Layer 5 of a small transformer language model trained on English Wikipedia (11 layers, counted from 0, width 128). Numbers have three digits each and are written without spaces.
A neuron's activation on a vector x is GELU(gate . x) times (in . x), where the dot is the dot product.

Input weights of the MLP neurons that the questions are about. A number n stands for (n - 500) times 0.00089.
n6 gate: 750596305662386356491679322479501326707518572381561708443545368555619554370608509519256151488578329624613474599461274508548606339335581610378610171026420433638527254448378402449442543466692527307504742728684429545391428274468571567273443584510385442548403623514487317404434494453448354499522529676258566465582494435276384495459668438510316549508860264454730687502654494840558440520435
n44 gate: 499526565615546606282816370301457363665692413663382294604470427317455496431581300484545395395504473516715648439389643417692311654534660440620527719585368414390309671574428610447399428599442442581484385687719704383271557517350498356382431678584164718948715563471455703405638496555516535583524583524412458254410465553642404513439554482428589514543534693229504414470502500588645162506556
n48 gate: 526739526623460631435335253505390339593411533425454412385346502440447648685617513521542542487521371531471640560500524458534470954633531290360426413567525271491400364496403477647598596522566481360470451691567560449361560384376402321534493766451708749721512572723513417478547559658880221394417506394294495527447629357384572438485577418628244559727530512518405420524428671552511391361576
n120 gate: 627622228657468601446413565199455672374497437483503375202255485360363418648563448598272600746377512298761582513580474658446716670687610576355409495386452532433368435436545626432505699426418451756436483526437462399721469400396363191486496593488692728523561588362467783546783627520582452640238685540392467465544499515419438386546304299550636625627223496341195208362491563503492427499400
n137 gate: 541634241276441558593217451609825554370321513408373342537547484622584378406527241499427317551440319386561601753608381482312650260356398371529845544503313445260339571569366379354443481285430621439560460563625396575450609355395610644617508447254632383353387514625501603544417718693304445483243508492298553502208745287562493528558562428390419603364674586794272575362636510591512301601195
n158 gate: 638700382455360562582508565380521681690459327418505537512512507518448411688451369554462545271468289379615361439658335337662516597436445418495535319575605527351454617540398349402512533459454592513344481542504455467306296640407480600290601626600626414357273780615612355601558563560482265428422523328460283532538632591500617531493540551530395739554290433625368816523524869696749737434492
n201 gate: 292343421595669478271346373575718491366671244698396647330385466692457408607506492345396408481534380420536550581598386587547333417583529521433679781593322820249485318401475680823324615384620347457614210465507478655432562578600415479542764457581378484620588580444443546704478408716630639725374357372737491586480349600482366608502476455392763442419169734687670556240710444556418290794412
n204 gate: 299500507287507603345552471283785405514568496508381460295497120526409603376539337256391385350502732320494461681756627379436402515631278435335385129283651733392524626131615555477633354691558495674515403575561464598278273507450414643353552500614310583446393498411405628501519403356391565423801491542553608376495433483597563576637494382155340543465263539630481610469591275430593429532407
n207 gate: 547506586313351355480518550597470487311351485338577612405544425588555327561551585511231542538816516575347564609560412559623364585732326513568614404586420601586406285473580520400061284450425494451483408384490571422448368571500388435256324312414567680508536711397551564607615577514434475311452237383301290666745509594416547294582777520330349177429594354540491219591440437472444719175438
n209 gate: 598745315678648649424738438498304344499464582553577389638655193284661477344347499694478416468446353442278279305162557679233467414438553270573420448415465503417593569769456635372319341337321376573405478553418531353426564498519431301416568495420443589705417662590553349432483386531519459420619547751553465680347372529531385480490682626532338779522323555283425439433433413640441517299533
n210 gate: 530637477689506525451493498339519503315693424560407479751222408523407458561345355334360565417546598742232416513331518558418508620531604564395473572391595528294343520538494718321683486343279535475613511290623501486401433501860586477438543702470616511162461654520471579530457666699794561523499442446429733734413417394575615814764732270450498421260287478621585439509432160541494464569536
n218 gate: 474378465584597441464466727531347193540430414476469757297507403560378660715469274538543434213363360647392457544335482498302501594410661596670590426272153619635481446394663477528548430646232478311439783476423613342350532715254572460683428298472320383306620561241411561285372502421471612357328595488566569812397443469541615327605558277453659381431539604562296550666310403240725629446330
n227 gate: 523497588565177484431838498445590412580419716217459469749576471669488527494586362487322400584217482469584498519538540771428620485777294473562523716540405527623684543481612499494693347437628418492437429417560723448511483516361657436397657581402541445443404268628740592453639516723407577693676714434522298554618499478499391317737593638386184443479481414432648456364275587415465707350550
n240 gate: 631580471407539674367406637519633608399230557387519409512471673297252297599535491369425533360519283591570483475625367308391378568695535451639442456446533572321584302551353506468550562402602508740541475781401584439617311447542433525448494545466403584358296523663304144838484481538559622443640375511707355770274622515543389626517465498365266605640519670592402476416399689507798679662499
n304 gate: 537680365447399572481683441419393386655467546685530457282327213476429441637495514717534455453573677646660490671300588283458767549606632331662649701375278487629687600534590420506539454543623423509690294639454367328332609477666604622557442312425576787670342514424518654915628558504368532445466449481350490440412639273155807413605618308421426490416659451491599316509188442506437544327589
n307 gate: 493581668454586540494513569584473394582474385357277463540458585475447576598541329580419457253544520542623320480448611710441623438555694427424698593462288461856437220401749565563601337547318623532413613760606610460380477210338567400396725351353483481374514616398414594509446562452662623363611794647681465569529300416589505416673529512628319699642514602505324349566592447601502282193603
n6 in: 783509550587540816493427326587574279471578320282282513672424550417375634459347623639738713465728650408673455585266458428630644614550653299561450515534588518529585639305492563360567418429439684527437634468426571396493695805735431698575565514446281430360492307437292366352588364760446441366502623528311531596459391465624412371674713547643356443539435698430525346318498332439621585455508
n44 in: 454422475550435695342669213492568588300410457402544354578579680424347550215753465358392700522637430778688420519499701316272244453260536265261541669693550701552472339340621428460518600807424538525527561400544362568660400474484347322461379766444512521585707410490842708472649456434335418535716783537611676364465371749501553430569569768385496475507383357657476660493473552318716329767510
n48 in: 392549770507334691219249633434454392807526418660302656350496399412369611472486613454489349175448499499451634599692514406369502362500500313449635688545591371334474408683617429614498485313473430397500450427401555309367358351403232298406376520373519688526490666539550620601581636629358365329517739510462643275387430341521710487707871405464358240403546395535507491414605378380396430375368
n120 in: 424372308460458629351339755502477590234413470685649287618410803740266637296464495725469668299591338436414452596247612543429361581436507394334253627448515684450534544571332411719472506659472668397292596606598362408499515351151693423440468424488680647701321746897753486566349644463607193458672531282412761240387617471674435318388444622431328703479460423437433565408522431391649509612305
n137 in: 460424710498515455497554707501516383557757581682588428388614315576695809571350438527475409473381445445486505329613639429311440632267381882410529656149666403377483476431488436555629467486383518144281390543564608479537614343615225718281625604624542507278593569494505617373633509430513512707430575655884360416339658418287366344339351378511103533586525517630812586533635423217442459528571
n158 in: 414550405553536678626498666524598653750362323644254564794404388443545722482358410258665352563437550554728566424620589579794638483542584445523427483416554623456500411290506593638723575415350330489526611164694411511447614818356337433451437364567526260482427621935651347679544434447541517680380669504417309061520429560414628323439681660724281612956554351456496361668318584552391477584665
n201 in: 515442773354706594733756480464240487712596391750501566386505544395507561508217693622533399418568626337399162464443486482383401622525522587252323199485447389527341459512505759426602849615360491615309500455539425550950512660407238738640298318497525626445433730155695457477493483489267431464524358417492636247556574436842634452659354386428103489436521215468357428531477332689406499510351
n204 in: 215266509724418435477714285278649605600668567592446590144377320365706594186542448543413598683661535605667538445632604732519403524419491565495509400486550546515426704123506627363571260442616580599514474310569339373407493538545621655475342636729504533479446627818612373471627330563287710703584351332413489316608364268557498576493734502500129433475707310315679597352223421319891489414699
n207 in: 469352635362274375495295537450334512254482662432629513425625574493383310595561661520430581483584558457405790704758266486530424583721512534433642484321576456473397322454512471311247329414535544465369637475377588469703436567608386456600425455670571873368329745419550616682659561679294519500383445465323215705603614385252507422309742467332356360611540503715358497484610391547443604286439
n209 in: 563603311510310445440415487477475667459319666555546638669605792628496401554371502515439379394353322508502488475688473539493403345612422524368435552454796388434549363749644293400469498670570339229397591310315781531545340433512232271225582683429593461290409366692684638722435519605353538413536413537574222439611536396747414496635589877346578389505423714530606767725186553562490358443264
n210 in: 362251285404420395432684417317554323509537794381452353615256453476656805292498406355385572354395293489556338295696546642489389431619347614317455632417430584509570576787560597361497638604612524692531591230460645560617888594253215496295566424318543487739475389601781486502583413646415340411769464636707698341595448751638372448312504511553416538255587451458384409683558670333565746445463
n218 in: 602447742530616582249416564509569296158388518356514584538429320567643895740436299548459437392638520324619258385625718346474537423347553724517646627450458596564548155442480390637256444556351785153429637615667633388658595498433783244411452566483430360683580505316524667408431554660604774468682484307421486372643301463494538488545636532424599286599324470719451812497287475420783479736495
n227 in: 553618454169567633527570530266550379831453792408638528506603459628612311274582511463568671478492367392816530480407614717449328580500416663169569452455545540439582515541513522315539598453622598528344424649220319769570424390555436393444646184393465525307263539460694663351626775700552415407374703653634472689410535459546621383502554582508360248563904665337199566268394362333506508580470
n240 in: 219716693661413558498488482597339460726499491662309654778734529509516609296447512448396628389661573704464429573691405481689251657511915455253567602558654502358553398546483483448254408615576687219313684683449232563347485499514403711654329412632323292377698273528488557551448719577326577468576488489468493534353566477550455502479158406615528237213619419625477566473468519924509371502562
n304 in: 436474612535574197437402698425773521434289484478519180605158298481479451320538322510570518677823656505626412673512483357532790595585482333383349433333230593317599485594380483321576324471520351411515332399208594401571763389585668511356337371573400396542829505308349777457360373722354713480478761534592379649371607532546301321327750438549701587270631449597616289471503309484713395383683
n307 in: 474831373430539535483476492507447587519511629610744610650498575456454290578649382718423164724584565364622292853534654434638691615480633525285459511558572313347787626577445471345522390422488633394690414690579525585711612395696465643405443477446486338387631358636384541529151489706522322783490385576465433475655418783488321457390497522757466294611643484292639661528446842433210666294657

Each question shows a token from some text and the vector x that enters the MLP there. A number n stands for (n - 500) times 0.012.

"ar": 458663594494540539572458603405486488324553715386462391474622413619641483348622692523500304270396533582461366352553788487464638435445583582404440627533431716770454457417747515639513375503476379474541465453513462493469566439406454409529490409462521456654403537472451539377441414496491548546617488414520452574560558467580332594622507495668582437363572447268484537634603594396450589574662
Which three neurons fire most, strongest first? n218, n307, n227

"at": 549414672404609517550431457482478548356556497435476531615417564615374571348497369600354365639398391616360520792617447628612701441693654495439537327526667588378555588447513425589621609341615515743477547501401374310505534648624528550483356635565407353636446437586649309471500463468317554423649417447511570506541494626485520534688547585508474546602552501426433611651610478536533477661346
Which two neurons fire most, strongest first? n204, n6

"H": 466529328294482413569400570513387443377644706433545540377501510340495629380510448612656384547644332489557466545613592443345580526510708449399471383795554554586635474522549440428626374460524678331577506374615385503531361512620468543541481679460461462540499550296401607476471400582435478507644464456603463530467475577522592504634356683601553333412506536471473587483568703483269498441444
Which three neurons fire most, strongest first? n158, n120, n304

"c": 674512385525690595637437471594345271345585504522563505596633617532506612395553569469624503397554454524563762443416512613621476521392553352325475363571434640624711529453574354557553456525564556423576457468451369356608483552654475487612208620463502395506468474201335473516510599278377659516503462465504491411562580508480551492489461542518516518655499381472476433497607559314195578524655
Which neuron lights up most? n209

"it": 660444519537737373543321650415667656390367594592613351413531677390518532554485534498545251710467380400534553359654600452512698577418665568405498407561453685519453540721466552502531626538422394579483498326473564527517534541611588525527569482498477454539615451642541439490511581361489615330509455521662319436353372447516461653363469525600514684403492415557480453537551745549437646699375
Which neuron fires most, and how strongly? n158, at about 2.1

"aw": 642569746459649365609641528530686448425422554513363413442453488532401619386523375568453373437345629520450556600487695267477483516638552325457548526517533491537535304365503411440616367302612626435494435585580233500350427461487370572352477340574432479670395673547436339589535516596430531493536456308511355573441517516457362478635597549591443675590544596467403594515625600571275535588407
Which three neurons fire most, strongest first? n158, n307, n48

"for": 384413505455465454532326461476465489225602606349570293614522546552346391295476271333531302526477730477447617606601582387388514603466513541479521444491579494633414451462614412532421591329495479500438455398414289520502456640541603501563468585460516301490449485452464519387428706422577426601553388525711345558350601578598454587662632519686548568216459349582614408437540523519562542623333
Which neuron lights up most? n158

"w": 676433483344608546707568688554475398354662544492448472595408652361478638329569571492621481553488557541425523363427502446512558284494680439534464403549394435675767468430446564616606449425553477469442490396415352560503483451627466501580393516458552514624499618408210366618638589325337557534503421467506533489584406681677623368569484365655462461477489351505468393634450557426326498688592
Which neuron lights up most? n209

"l ": 533399216389574592512403570663490387481462515616492536341621523704613762533423548521524363480472595509545498693513790572585564498517488535408416472464317529531607354431367453397670374483437562668432495490385566528513717469582360390479640564421370494441535410556599599495345640437487381657426410507357458342525675464622617457557451577561653499420576476393533405344618446717594415596582
Which neuron fires most, and how strongly? n120, at about 2.1

"n": 572343629494533410423494433662355450404437588518426370538498535495332558317341472554448389647432442542436581433681492290578559495528545547393569395626640504507425293644459363580609673413608489464552649367232512409631543480652542616659517544442449542546403514547452405449473574407405462477694268394636444316448452441517528637529453453494736446551596477512282224493574501669511470647480
Which neuron lights up most? n240

"e ": 626289463517554544476455561411574453579475496451509383510583566370622712460397546602545467525384499639485469446635511550570501634633487425409429476611343588591384374571497490533370364455586727374526688470478452633599479346661533463311582599410522585488460488502342340244539505464693566547595452495425539677547605510502531597658393261625613481662393267287522532601584469626531567603376
Which neuron fires most, and how strongly? n6, at about 1.6

"te": 602530552495633578549547485647500489393689510461433287366367661417508546335642589563572307357426463596539616427427536601599525466499626535444494576557513634563757406575423636528355472580537414468412500478577282580492592447681421574612499413492476413606525652490381439411526499459471749454514577422528588449480589532540493436678366854505315302673435226464493490515524432686442409575653
Which three neurons fire most, strongest first? n201, n44, n6

"In": 532470424458515354507488516487393482439536433357545471354464496548371411389577661630662382636548374631461395445488468379588603632583555501364369460590483736500646426435603712503417348357338612400536488357484381509486453544703377605369606530518486370665472623607386420331546531473457604434619486354640421307424629597636636431559421551461525514467508372273537576311522624363414592482608
Which neuron lights up most? n158

"ve ": 493328304576603428517476520562460348445415521329442374497460667537479644557446491410462525549598525706335594492527573483494551588580684473596447425416384586550651221488427436494508477554520473433373528621560448402566465523628419618274565442480401572649447418444584466297481606626514464602605505407358521546446497541752643429501288499414779455583424305335546350555458486478379468560605
Which neuron lights up most? n218

"pl": 503489530584475410505300492516463462634714557426392445518494700499574527278634517627500300333395565632404485458553496426741493405329553418389604501431346451506587321502375590581631439471474535367373347506516402425523566508577464466655485472519526325617603596421441368591530497320485804633405472493551458367407483556501528451513370572720510320663512418386462506421582643302295441680488
Which neuron lights up most? n307

"8 ": 461447450270682524607372398547484489392531655572431458700480402469683654450581617562557497486553489672483499445502610377562599562582533525411597477464546494376636569575547510553363443452418697398342564576409479556515380583695482512358551493425427579488445413323613544368512419559574474505411523420406445282544465591741492387669274526611654609516421221397439406613508518356397450569529
Which three neurons fire most, strongest first? n204, n48, n207

"ir ": 656357327590508564373468546423430396502807446415451371626404620522458609527373599510547427572555504467501604589381756388302395502393503459594503491557538460388687564519436611400528430589516497450640508395530408501670428481546459371250594396509404528682505490472311365549516595371403530454593489331335454396564555541644513430469262527593592513389566415325510407554606504397435437391470
Which three neurons fire most, strongest first? n44, n120, n207

"em": 611397513401429477641419365542565770418489567469509518538243629449458481246228521686587511568425732615400407481558543462423446462508590618516481483662429676541543324544367515575534615468565491506399469494370499490527570584699363521414460613374533557525499587422400194435513512503426472488534715481559485401483336349375497597480483485646623540456500409518512665428670530496291469662467
Which neuron lights up most? n201

"ad": 592467567364525473393544351424589365332478629573567315556390570724453553363431302376590654590408477460526373687481608442477524498487621599326369521464538749523560573590567437504475566629630447436365593482554480499476515536620529604423619410559599396407326490536508170496669455301573409501476446516441566565436367309526384517730521586469505554382729401374409442399417626466370499622460
Which three neurons fire most, strongest first? n227, n210, n6

"th": 674572447251648585499287619548445451398684524521582476521461652282633620307423522656638463525574515502538634473610566546628443360480464395612566329584433496607631699343418438569600535506473508450359531460453418473561591694647494537675521615605564619598563410371435532321538616239447560549480389364556515471601589425567580431504467656636481553460551405470449258550510534516371422724553
Which three neurons fire most, strongest first? n48, n209, n304

"201": 556539524284586492407312563485568591252628515415351393389652579423375512257447372491592504537549550531366530451436618452567546520538619574536755617510452458494560483325653389445472338601604498560584569464430526523592494643709315567369613578518490463610464547434479305326282508388497395493455474533563619275369596284485590502573434513659507591488588398644490480437583494235437509579470
Which neuron fires most, and how strongly? n137, at about 4.3

"with ": 565266453461614594563325449631612127577770524494573469559475654589517575469390568524476592543442484348530499630538604514458468390467640516443494519401473615552715587482505426567433483400450568499597562475438463497562497534481425449282577636427544525499608435473399405471499597454630450361417283407378317384604489517643497452573246603382528506293389354352601454566453494434400368481408
Which neuron lights up most? n201

"il": 511435585571475389537384571563578508433415781462627563434608564557608525188364643458525342685444413393512648559602654293496407487468501317271544578473367611510427593467479781412483545419512487518463486561424335337573583642471452480431723498575403450521567506363447678466501537453609524622620696416390225612462470463545547373701503481618558469718604463541536610445609515460364562472358
Which neuron lights up most? n227

"- ": 683514406480688375547369528614420390484922555391517553433652406464539467483434511479649647593457473635422521230635548495655346347521563579519466499359423323440629262462666460406479470522341567511637604552496605633473595425500482521376537521460330482602517584349516508508620628485378725579481614503310411427553491605564384408619411547511557527493494314372537412501449478419403580377496
Which three neurons fire most, strongest first? n218, n207, n6

"a": 488566497438510561649528545336442451608615540530505468607405410469430584383380572518540408373429405497557621458701510450641660685476673658440506383589429466482530604649275457498514417304473331509536631525590468310530476731681362480720411460451575609710592747518440413424377618587547613506373478385492289370605652500585487410568443610560535443488478668368429542505606594614493536591523
Which neuron lights up most? n158

"in ": 496293426477608480573419590556579353576587451464534398467505523559663561421502439526526565513555426476496602510467600607580305268396727553379478539451416631470503443330418466626419535504390627382498695547394389568564504657669541468365576640468505533620539443533636526583498452415648397388549337311371224442591680543603414450533348576528639689530419227339554466573523533527409580525562
Which neuron lights up most? n158

"t": 666373493507643527652557426439592557452585418501434302365550669534463587378450420632624305437441455642362530505607522477471643410576545511582302324527627579704481391657442416418344363505632506484447396348352477579418610545593719589526538508482432248598680408604539479388520457527582526367360573401575605505568554492530444765515466526616544649564604564496421399657589648519549538675566
Which neuron lights up most? n48

"an": 470448781524419413562656566574337542520550393505286248246456438458464474210542563599574514386358628489616325543413473362594703423511676504291436490480477555634583347605509524494543478571529554414527531532409384334460697489593422460338417516581619300525302576489522383420513614325651630532565701445395361551489472534529443589592433610563516589621469446388444562461483505419420551560490
Which neuron lights up most? n304

"st": 599563629514494452482309543441419436412716617385448325569668642387554600269519491567542441587533425621525706461486475556435442436572566447583432357532412665492797724451380342616677509570546459386540605552414404497451468557579550423654372556498558444399511511482456432510589641436424640596416404425607605280454420572483440583627415667699455406591670400471400416652596771414395424533540
Which two neurons fire most, strongest first? n218, n304

"si": 485572450386486603626502500476474462560442412353337449625456459586488460375449564640621391707447459627443569493682582428455619649537527509517610564550407427472529511726465441447344576147570506514356465333242311738553589458497517490555463483468549622586588625450443495427629685537574610652564511463656199336351518479556557412481471556579529432443626494626495556262452533332513622380423
Which neuron fires most, and how strongly? n227, at about 7.5

"uc": 565562539396563417407317410496528493529246597508574369518411556679427498330450514501467505530489423601405680409635461323507591673559443548457498449396552551560650408524400464548584346421577417412496388516402302238445524593631573572479325339431496563556624404397513435505462321489473531567613356495517352508288526401597606515437585315685698553635533255585471441543648535335547617665597
Which neuron fires most, and how strongly? n304, at about 11

"ac": 454562755572484638569459419470413539270680721602485371470548617578530535491391464361482497746297299363469576387615598457607515586652526513462442499419418672583487540550454657592513556589622590523439444436420276535285512623629381663589412452465460565621501481351509569466493411393568533596576421534317311380437432507563444461547604508394693545668517433404664495268657480488460537690537
Which two neurons fire most, strongest first? n201, n204

"er": 576430558597685556455443475623383481408459775423432618452493608598564499435429548498546414380436454653612647440557752430558685444457704369414482599477395447573702649653377574530677618429560369458399425375484534478364538548584507513503313709395612461397498415472352676414545351443419479631540422487548360522462608478553514404771493661520311378549587631335614456566540397532426492491350
Which neuron lights up most? n48

"p": 444524518422592469520500451498392480447425599416428417573401577563427681372323686529519473513191592663332459507579510574477416313398603384421630474472695598634512478600425269615602408381621435498406537467378407677574646528504328463490339542486427461569413580386450557548373563388482495457490513546755546455476545348369560533613480621617448571754717507499356435351520538231403438558454
Which neuron lights up most? n209

"en": 589602634556481401527420510615451665384487518419586492540448373534587604313446419653591479376538555732440591364370509434604812340492618603373572390587613526524496445484324488416586457588701511321518514254433563345611412487481276505466552398486457560604545455444402448456584659449477468547454420451414442651606742580568522541429524645439537783465341629451515521404527539516357572534525
Which neuron fires most, and how strongly? n209, at about 1.7

"of": 766571441360618474615550568516562637406626517514620456576424413557544646433540472496561432452407352579434746463504689503484450389517447524444503283596327527554739456420557689422429471364574450301427405466430307447602490584564335641440481577361560336703495441354507306416588567401560631480639550414598608336416599419494445358517473489565492427476459357439372644613554475437359352604359
Which neuron fires most, and how strongly? n137, at about 1.5

"was ": 605482422213434411508275505523510323414817530453625460493779559459477575574371542511532648366533453477456580544442687472633530487640579621477608680369519537667670357599460455484690434556397633479493404430374423612514603440482455479497516524601504401576450556485601383550488492345487597379383359331435416522607582558552655546375371601336645611585342425555491666513395431457526530395459
Which neuron fires most, and how strongly? n218, at about 2.7

"ly ": 533384301424645522382426401416442512445533502483296623429347661614474498448445568327562450456673436639446569519381661459422332516397615604540413601483565763477440422365519573612338553413506525311433706566529431547527517633564493408358642575397486731711506490400591571560708505491559496688441407430399510555522347489576503444716472526603685630519568497521452520580754537596590604502503
Which three neurons fire most, strongest first? n44, n120, n218

"ers ": 423400333565548480439287363324709390463468628356380469533617752439583580491463494425469575504552635677373597592599478380329575423658566374412458468453521563449536392600426430449558455411600586646490599643419431483482569524578241632388665479445436648571363499485519617262427649438598305464604440548230499450417442530620514382507390567472596387514338587347457360518582402362500488567462
Which neuron fires most, and how strongly? n120, at about 4.4

"l": 630448382457418565553341617515466297541461396518406432461751527727439598512423432389474463486389591532382553626645649324400581546416426537384615363581564559406442381555479603414658448479472451467490613400378568487565605486740460368608336494365632460533445413576294562710576532490537618469455444689275683530507599511439681670687493701565570557540628620576444426557605530449421534470461
Which neuron fires most, and how strongly? n48, at about 1.8